Layer 8 of a small transformer language model trained on English Wikipedia (12 layers, counted from 0, width 128). Numbers have three digits each and are written without spaces.
A neuron's activation on a vector x is GELU(weights . x), where the dot is the dot product.
The model reads these tokens: " of" " article" "s" " in" " the" " San" " Francisco" " Week" "ly" "," " and" " in" " D" "well" " Magazine" "." "\n" "\n" "==" " Show" "s" " ==" "\n" "He" " has" " shown"

The vector x that enters this layer's MLP at each token. A number n stands for (n - 500) times 0.012.
0 " of": 490440445492607537520348503333414509511481497535459561492493483467300483461515503482488502538513532480431477456530491490560515532509470531482500555568432498477480485514512448461486944683528476544453416520487498485548501491502467424478606630472499380514512435519552518476444488510498507434495506492510483511487497692483601496506495496521504489496422514492494572574509477556494510243572
1 " article": 506462402529818568581320465426538449435517542196587653503499548363429506524538438515536478656467533569318423602528507652414572596416486470498558464461340640559544573641499497447448712669232505404497407743389545475434573489409437528602484573597557509476539526523565504465250592589493560603509480559555446522496441478333556502477521460505502518382550354532447479467463551513454614282426
2 "s": 481517513601728550585399503311705387543556580289654540563498548485366585452442449658448475635515529498345523618508378668267603571499543635537523440427329640496488529488559446550474682665386492428536390681431497527403516415440563579487526617533496641543467542500455520456123519484406491446577530543383479440531547472358518445543464589601469535369501369491388529365451536597521525318415
3 " in": 447493256655698533571366426324568588529508486350563575586541641454424501512423442556601548624591508478317507481434494649487586580411460421605500580493416625536502521537520476514522750716449481442510408587437556480401479436475535550468399543550578524348480570512573536465013448488394558487548530518476493499502476455440481501510504525615471551369577450565384525377451540489556489324568
4 " the": 453539314568659582546362441472677461487457509375449570604503572478429571547406524487597419597568494534208546478427523507437537455378513441477559565487355481487510522503541475539473820667464520493457433675495486446498455437521529549500547577633475481550480586520450599508092573494403496611518505625513439588454517505451511561388454469529463470495619505575375547479458533517477453307483
5 " San": 420481295520613523497346513472724429367472587398540703561475590577369585532468386593545295533558586479281498553550512590488527511317446575537520656373443412408602649479431530574225692680337512348363402496386445420450332439604463514522562644479530470543542584655590472545357412565456585695509472615515463588517468343400624555488488562526530576464578474477477552421487545413446565363518
6 " Francisco": 583552335448792500483363456488668413522378612471603611528420531473261561499491573575542181534568508537297563603548487634310593413373387519551561588419232464451559594400496451570341606718474592450542426713377468483469387470542436372556484628544471467526453528538553573506292560556422573614476554591512410681495453408512643601391494524519499658419548349570522514322477457479563568381496
7 " Week": 558441404480973389458397473403631396404347572434581702551513538466507534447491488549496355597555436446339418586517398697428639522497474518500564508475329633605560612415503454567390599686423503258355439768336512455317535516410541508706421645442576417501473541576570641434371576604494502617468445569457502641468440362387610465395451507480559531446613397522419423494549557595490613345532
8 "ly": 578484354514899533516443460439576524406413497450563635540497622588359581498561647547520449590459510536384499640492357587359595491533587590544487568508260666450573510390475484541493699692372516438482385771420468421438477492427514592624336592540398477467394606546507511407348476475354562357487430645513545497557412444477654614397410543502507389399448470582442471342609472538530541329471
9 ",": 504430386553671500581378524406624526399614472477499545588436565525407502505464431501488371563503504574381437570569479560516513520513559562531455510458513551541521532363525486598475754744506574490519327704471567373345600457445550580504364716599403452455490611552568532477062457444451469523534465547495535520428416432407594556328480526543474603389541451588394489418458598528511497327435
10 " and": 481476383557514454512407495458535504427619495417562586547449535507415569502456498548496373491465451450337452518536553543452481485468536539524519626536408523603542512475400535566488818731484666436486383750503513353389563388487547520616524701549400541454524555528592444488079449510365492508498483581499476466530506333290534483466585492633466495471600497590440484387359518604460448384535
11 " in": 403538242632705490582401373380590560407503467357501644581550617410403525575418417532602449590537517463329555590473581648450554514370435380685562619531451594566524501496473461474555685767519448432446364542453570446310481460463517504502435572639522512377586539544469575505107467450343585519525526461483513446495527423395526460568613469508485552403611572529337497378450426577535505397636
12 " D": 499425481423748556517416571496631425312438521394466557491439763520350516553506471574462273532600588547352437579505608478459497538382492566476447519521415556446391634613461399529379732716411488338488509642528604445477408428447523551553608558536583536401437661622492549538242509598259433714440446500543441708467491438420597476489540484481445526591597571424316385350464482660499546388467
13 "well": 446441458388747437493533487548531543269451497419576565494394606558233418573544687601525394639626544482359510623527573547349490470569450450607538529539351590526569625513439487407326670691446594422448406691497458481477568466451569502636533663623519492594400542600430441411384436495380533616453526462423446749447527325423595447587524532554390414443518457620376441263547645476517557356415
14 " Magazine": 562491485563964456541461472389502436475431498437656563566557494488297500489537473666477439641523521403344419623540493682371534540433501504520478567498341700560631547554518536431458649681326584396454417923381545357321470462428484500664389678586502432505464479560515524366268487497456462659494417547451516621524489459402674481475542430522493487421543389582354382380478522579505626389384
15 ".": 587495404569725433581332506304550480369498508491558454503506590527305509565618431545461568527523484592334388530547479590519493473522624584516472598497427606593498478440540451537412742729393523466485307698560514413231526534486444474571462678565524406369470570595515501430268410498362490485583483717453562514546446526321427532470492476619557552425543503551380490379306568574531515360478
16 "\n": 485477481540645554509400396215495436325500533475554610488520545445357442482473497527448401577446556646326399479539531533375529554489584575515505638557470499510490641436560477566442712821524545432478367682553488477402561447539393480574489773563511359416564516515509497461330485490240463594614426623489487592549526590293459486471589488597519467417458424509477506504325543523544502368524
17 "\n": 519442477534578608483455519138534482390476486515574603506465539461349479453456476510457311610502584561275374581568550534528515586539477524531522651524453497480511574401515494544484706796334546495521348694567521477546484446452483440544534705546574347333475537510466530406373508486285453608563515624528530564586538690372396490490566496499537515450497445495435540494450536567486443322454
18 "==": 507440434577593466411285500314556496371407499430505548524464645424431555489567489493505322657505587502302565434484446557455517508544467505495610557489427685499451470446526559490489611752439400512457366648528655424496502416544537347586554648731531296452407533570588542458255491436310560629559502760561504616684572525393458467423555473524515408482598341554395509522458572642501427349532
19 " Show": 469446447505731528501379448427503442336389523282567661541459458458496463430544364510543269566584676489350405662544455560582563522549621501444451441429452727412582495626457455472269639686292492244523445726345454544525419389460513452592409727448508520466544518593522665395323537386485533673503513588526538533555454363353494452478497519583536568468638506630420605530552547660514581358525
20 "s": 374504460594727629428433462458640490432414501450532695477404507386236550501403443569411476594519593568321472678513458673311507538558498636471488461447421797456569487443591390544472620605365556379572401731426388504605464413448522557439462679478540648531478470544388516517262564434428504467536469542483651516517454427418491509469525624757543587420501359610343536437511459701538557324456
21 " ==": 513408444626686512468251413440663530507476540406511584449462524434362469523465455571344532529537550558386430408468473624406551566458590575430563589503463731489472545454506433533405633733600431423496374759478541453589533443548405449546459615592518348500502537560608443383260480431265548514613494688418557691584411552415467487398521455722560494463548380607371524555350612649498520328474
22 "\n": 553462407500486642515370487135512507197458490568483528550592526522476466439519544510481454541548546599271389415524537496448523523514509566539528555537463546518562615519513459529432695762323547431474330635567454425597572426529457498530506757584499438386510519521512506418325447509309500561641520640520520570691467690358357503421559462581552488409523447500428485509406504522537472348513
23 "He": 501501332468675488460262521442516516288505501440581559517438604506406491464504523657454408640475474554267422580485449597550553495481467550650554617587423586519576451374529479497498714722388594401527322579468481502456575297495384562628614744693598511440484503539468509486333433345485539552555513458568441601653433296379468474400520416600445397584591527570411413529415478633506508388503
24 " has": 454520339535672580520322506535696528465583539503582400406506601399393404516501434670457327685492483491343503593561453651492561495542467503482486672586437671401441367374568520504335615633426572523477431805443424421526548391582449559593419800586476411444544561432422569505251405397479578468513431499554462485600598460232594412546442557617445338396670428640383451467478504661552633376554
25 " shown": 443558404466688646658404505465495502412522577388569495544461576372432456542481469629555422562512542520418513495580405645424492541586467474439520775531486633597486473517469497495310707612469481455534348800406511429557576432479426500490351741537469468448523435648459484437153559470543562559397481517584569356600499574318556391549598417665477483331567405569351438457410486592401624342553

Each question shows the input weights of one neuron of the MLP. A number n stands for (n - 500) times 0.0017.

n145: 529503573448594437355612308629597468427516513459317509389500515567612478225643441665357467711539535830789538464571580522237558412528488551516415482494555358403330503494506387738540487487652538657642336415582553615494558532497510390357471506354500547649565519481542522431644588570265558506392550513411470568510634488453602580513356204533434428538541604583587733484470566516394560494426
On which token does it fire most? 16 "\n"

n313: 721524554556481500567582528477421497542335417696553611500636649569497486467437476503419587508445359661479620562579486597569394601424478578347413315624522462500418462641491630472539523514481551606310508516396572450459537387482561370516575458398637522565538564618550374373761520646483491645539475644446574572529497291587696608438471568250583585480416724491500627532611542366548466460543
On which three tokens does it fire most, strongest first? 7 " Week", 5 " San", 0 " of"

n212: 599581448399569583612610579520376581596627533509666478428810517599379541452566381514549506543314417526384485530624369444413544449463528345427492453628514450441655561424418538451648353557483520462451563569520466458442401674304441432420371637537494503512583285421544468592500489451574252376354379551483597349318571572704533379437398672536413497400537678611570520464436511431554517632515
On which token does it fire most, and how strongly? 14 " Magazine", at about 1.6

n339: 631455599452532526607522657517494668626550413557421672470619306318481500409497583480290372477599579483417607673606540484575500418500325476696417643608729525435287503471531510470555317166309374604643540405665673531549272350458578378519592390480364497527578588402565587450454319369484544608441575559363594400571516549421544318385483524600400650263490520520429513383509636597510272275366
On which three tokens does it fire most, strongest first? 17 "\n", 18 "==", 20 "s"

n254: 507517447507423487629565611532444624500400675503380248526606497526470529468503443288466506330335622399530487403404265212550503334490516461602550478493543574348540447704484575636519471571534326399725519580625519439641448398510326543472190544603576627506596516763576555503589481445519317478484648311497320473638481399389579396327432774580473457510439587438497417403503388704490660588608
On which token does it fire most? 19 " Show"

n445: 438471479367482397407541335491497543452561672555468575503570409550531587560457313617610503433418549568510577375557441452389454367564432478338609541481588626513418588548588587359670451564476408704592549540339293535590296484449282350323466506611327645583422334459588611485303518367433481509551584479528368534441533545684509539294395477497290352552573552360643348497666695469352497655323
On which three tokens does it fire most, strongest first? 4 " the", 6 " Francisco", 18 "=="

n51: 383494520543520447520554500565517638533443448325488532679373429266525482488321485581481446293558529464629629562454431506630491705553569527506597420548315656570552583471551497432538408394494461395399340530594526398560527458435494545471791408295464573426524520473570632606605368416339518587401369338351581303539629440520447593425617649475491485441650384398599701605519609601324397639542
On which three tokens does it fire most, strongest first? 20 "s", 19 " Show", 2 "s"

n354: 359682628558633405336574263583539447463481439621433573403370479613705560421500368399536375618586463440606547426519541381533428580515482456538602580361595337436587425524380475497367550500565574500587509503503600490562328538503342208670563426512249702755475460484458553413350371641466484579503640565562471515279567551638479518516384686613300564506374596610487556349564571382368500378431
On which token does it fire most, and how strongly? 6 " Francisco", at about 3

n489: 663758600545461564454523474456587510550490546476503635395372452688409510546612720520539558510438256445413629437690367104516585490550529391486708581397761277486389448487586404591425308453506503602658773413560464535549582262663603469461534497490251344382424344404531435446320630429520452513546530597524454453514557578357532582405422359493419531607533342367592490608415493537570206377473
On which token does it fire most? 18 "=="

n467: 430552453568697555606642426549616490430362333615537372414441327537708483574385602487614503556325601407544404466631364487317454188364516244550225538407475406477541374529644483786462674405616552487431513576536577558590483560469550366652591569434328765598577636540530609595630598434490503468410526409507583429256545594393581522507374579456677513370546480397670507490552539355306445500623
On which token does it fire most, and how strongly? 6 " Francisco", at about 0.96

n173: 561636452685449490533513467431519419614443659653486315550500694338587507347390500510742471566640325490365681389480439445562359451484629581422542487547395557418421593461493500513562460493350324476570666607602493427457510500242524656221561311377657605517582467385555117354549533443516547487337526361557392235676316626412519435413383577600486575375503430628473427479547354250470477625480
On which three tokens does it fire most, strongest first? 3 " in", 2 "s", 25 " shown"

n266: 479425500571597435726471512572549573636380572476460477587464592485525582585548581532415532303466446461425433437666458485694476450646529412588546546299374463571494428392430588749731458500652449703509365619437371731418721543358515359520564500449426423476552432366392364452565559433595634185506447503491387469616414553408466395440467453494544491684646671616470530425360509479613616542500
On which token does it fire most, and how strongly? 15 ".", at about 2.2

n493: 513445727449616305632758683565327467521398456375327494493520462686411610449487354571341645264547480357755569644355556432522507594552401600503525509467359604450296320391430510280538516516569398374562638667510477490581523416662500681402490566651456432553493422607372271503432536371562460226539426549372676414577487467565453410280374548486456557493360438354667542531512569579396370500533
On which token does it fire most, and how strongly? 8 "ly", at about 0.82

n323: 486432557626438476513602559535341615575429528557368479555638367332432379399459227556426633530447438530376560452503503612439473546476687478448490490508635539556621510460381464514585511551464269462646546505325614387502522553386638561503300478538539511601586430387550349484575497519277555505556444373432614513378495467580631598446621471415545427575422579384392659551396503394344565495497
On which token does it fire most, and how strongly? 21 " ==", at about 1.2

n280: 506641544604494518422656566400509525602537475417611467497436447236443432736525414566423518595456378438427506487538252482515447548409565503590453377497691436350484521697472469442506485466368497463549344537713647264595435509372724631603575593589535696598569295438402534689609336726742556425497557503469580480491509602521376491522491471414455544285442622317562555478480588331449476428512
On which token does it fire most? 2 "s"

n81: 402566471527275437477436340798363443420543587327758536463463471578624399702513348402661490364452599429680591774555352373386268500490490503449516433733474372636335471296565527423455610444548497493556434537593379538421638551350415456519810573433606418343551480449452490590566523544302436389520370626517717541293770488467393448664547549597510616609444520598510609548466576413493490635614
On which token does it fire most? 10 " and"

n372: 621357580397342612442487539523700473420636507650490629590672624803695460549470486513531452235476665503607443583541440451581540579569487530419561357497811500473383551713432419507565536503494175597335407460553546538503661473580692263337554491460388686490452461618510554599566497477533446559448539638563246519618320705526472581740450368721531670484612427470577424490444526540395563425490
On which token does it fire most, and how strongly? 22 "\n", at about 1.7

n402: 380604549503320564259472547646331578592558337593510463497417512649452432513410198387463552420543573468470497547510296707566681497722559727692571399533521399507417460472686552628553554551432650671497558462595629313597519736440448526426467336590490421359411560291507351439367427516570519469550575465693507515360380515456430481372662682527623553617554631571516656649431577526535681524380
On which token does it fire most? 9 ","

n147: 604626531653615498532560527702394541417495714480521473419352608538526419385603477552600514550528694485521594456513551471520589359361517533569415450559488510382440416564415648520434395627502565568503500484410517437440525674663620549456564456575523614447574441561598558555540371546470543456549453368518568613360493424544412532382523508628364351604565560424612500578406525455473599549660
On which token does it fire most? 12 " D"

n181: 678669442384581491625465407452509435522347639515547316375439369577591386616332402437510553570438479651446555456350411494732571482554577457432547372593392471450434570613444553473521467506693470494506327430539536573392417410615385512427369723469375482335463599556566497709506615322434528276542479588512494483562629615653419470561408641421494584642319479457404294532662730500506370637500
On which two tokens does it fire most, strongest first? 15 ".", 16 "\n"

n316: 473416635520475579489518485398314419447340532477461522462652376450482554136477733496231504235594474589709500076605458377407258346444422531496540631458387434554488580652562519687500416651595546658508519553228556290799366395640256383540442423267488455546617556318484419576549474565372546403656481504325636358539425703384216563472684488536623547489519679508241474595440296527549308457581
On which token does it fire most? 22 "\n"

n277: 419581542528462560477603723553442507645560340443476493305427471541453381595587413631461458407411397466389584399493446444503628420676474683619597596306721574695386542565715446396790503510497339598480493324626510580436270373363503329642363638601569493359490599602462537477550500405417446628382326626654567309408500602681608559472510556427636524430520590317633660580450603577348165440568
On which token does it fire most, and how strongly? 18 "==", at about 1.7

n425: 276312374582395613777546398541407748532594478625457439340445480419474672287309292609515450403489383371457629255504406354601434473531688412507473579496629358592596450631359616500554745455735434350607500545242531392494724479562623398497447554458493401469553490342464514500466445311510458347453480352611558578328316656265520557388493591525234663431630548567388469507455569320408414468493
On which token does it fire most, and how strongly? 9 ",", at about 4.8

n255: 606690607375515352584424547715552539550535368433405537417475555255571306363308546519614558478441355362513445603454442575472555604591574310591485500448497494523470506379425529618460576487430602625643462518345338473660455432350626354558396229561477500519445506474510452357522677551793513481450438620612594443555387691450590494667696664424609559730595401565497693556518348471459412566304
On which two tokens does it fire most, strongest first? 25 " shown", 1 " article"

n287: 564622406459492474508661427542602701515535467604475472489421543548574427456524472490436548630516463508566521478582581406573487584560487546729408513449434541361470492523237446569510463384485527505534503667532648539439406505522484400523451488684560482444375612559339363431377516664555497537349518648521461520381288627479485420422385628445586699484563380538465357456607511410348455667422
On which token does it fire most? 9 ","

n389: 383533608403551403666355531466458490445497360575542304664422599583608392543642643448338521466542718544513418588265367454531421553531653452500518557557542689458370304546452685616448434425419453554519525512559497608583608619414564452588481385563432460742442556356578592391596376468426436497442712406459111509350435486645429705319500408604595606525354531481541431471641531673460460344440
On which token does it fire most? 8 "ly"

n460: 575545566556489480494555461421560563489566304489615506308563555387561575511483473520488391673363582402530534455436474517494632221475542538581497399460451579509633380564584477546589645509437719661526369300455503500510428541461413483478456599343684550531599517468582569477590469655486607466336533242506285553552649447688473556452434497547639310364517372384616344603527540514444421564350
On which two tokens does it fire most, strongest first? 23 "He", 0 " of"

n18: 425444561379452394516610416529469556490377392601637396575505556568488638378476337458671556447511320557464567483519438578534430524529477432373505411549421584306638334653541587449497524556467678551673407443333534617429435467492541486449307534540571450607497458573456330495450529600450535495617359526324424470508505603455576422363519265497312664613505585465549452561490386399526479570422
On which token does it fire most? 14 " Magazine"

n201: 571669308630577476545433159458473702506416544416417514644476426624749290644468409521714510493565427614686429632482379589816231531761613564525625685418500319435583652548364539384579504510507581433472482536483648632407550504309393733263457362479370576546611427525341532559604479426667343624545342486648467444361632561462483507401681496536598259559441367500436451635536486546653462520631
On which three tokens does it fire most, strongest first? 25 " shown", 11 " in", 19 " Show"

n140: 489646698428537367459639568508599579449464514405644587436581513627443588446410373503576519522200475554460517593489455533544618596599438630381336519432537540395491449508446622441524550539463428432633595515434418532561593554664545420479551474589417590402494475528365407655605376323618559432331505486464664474511470623558418340637413596564309614442353508523384450465560578723497326623528
On which token does it fire most? 20 "s"

n364: 463236462415428690429538422476366466654488443649519485424348529515594531536625345479721550470509455417405589494553411423530399530512665549494526520374433538400522266476649522762595324645509685537652536450563700430447598503554383612585606453463357473555344548639434512658506180454443534491613432521576328454454566508428506411621521299497522622479542394559429542513446573509434349749457
On which two tokens does it fire most, strongest first? 18 "==", 10 " and"

n196: 648360554420533645512425387531554459572459490453503272215416402551453528466384568500461512559417410497549487364337522653457491605568452693402587518661449628334735569518640323653734466550850668531516416339354454416440572628431484427431478623481545460425494521446343453547537435591488475466497494478275444258671503578555559454657566415319587513596469475383481571484523516381636624564405
On which three tokens does it fire most, strongest first? 0 " of", 2 "s", 16 "\n"

n206: 510300481347522388491568490548556510446532739652390472403648330575609569393445621325643491429520689683497643490580533548560601478506327330585646435723519500404473503544612507558484565600497497503564500518426570490429461646575369480469758482435357545461324500434547471709513708634590405544291513500500554621464516536710476383666268456503577563410484468762503670275425606425657336761526
On which two tokens does it fire most, strongest first? 6 " Francisco", 13 "well"

n461: 328564445402377422507405413463145552657497365459690513503660572686338462357435384423629582408570639497376630436297727510563527594588579503580566582576432653340472657676601548333563449483595429524564446434456503610453221587518569427493392313391399550425598617507626586419409338620389600547363577449548625423316382575641526404421603514535401441416429514662396314599761697401439541602744
On which token does it fire most? 3 " in"

n436: 539594438440445497538500323596509471476668312377503418574323414369686487472597420604578741519500356298747542755500425421635422296659513245605426506719309389375437506572536523664456365397670558406558426556551513312450734477551493490602559512516450541574652389457261614513503510549506389509588547561506503648536395565522409695493435659580420394510407539340533542353557487523455663325549
On which token does it fire most? 24 " has"

n390: 540427446414440500523538533616350513648403597610497389503443439500584564425487469582402439417695457524704473497339524523392507335546562449636519363503663376616286359474609510670734560507426390513490646608298346375506305507458476350362657644396438805523459287469582426490526470628523162477644451646597454534554628466326573585626419682621455709596606620514453371407282497654368629466608
On which token does it fire most, and how strongly? 10 " and", at about 1.1

n99: 357532485525418457702583512445476466446457420509541464460632497472477613503587187355435494408263491597526671580465294557485366579692491547600497535541524420509596432413434425376581571568580608827660358335515545445531509421329795673310572534435405600522588558365456575494476564497595531503566569586580461370535445395603541545532226474417737443421678500525547423471391488537665460523625
On which token does it fire most? 9 ","

n256: 476614454556243568507539416425386376468373638534581503596449265555382583420678539537435454497357547455564507575374376229420314405524434486517566683580324340434391474703535625596520367368611486469412405673507554472600441521468375476648549478565594816715748614569381614592608554652456510446316503483452375299587379613460452390393548414479450696601378367476400503535545796719328480442372
On which token does it fire most, and how strongly? 25 " shown", at about 0.17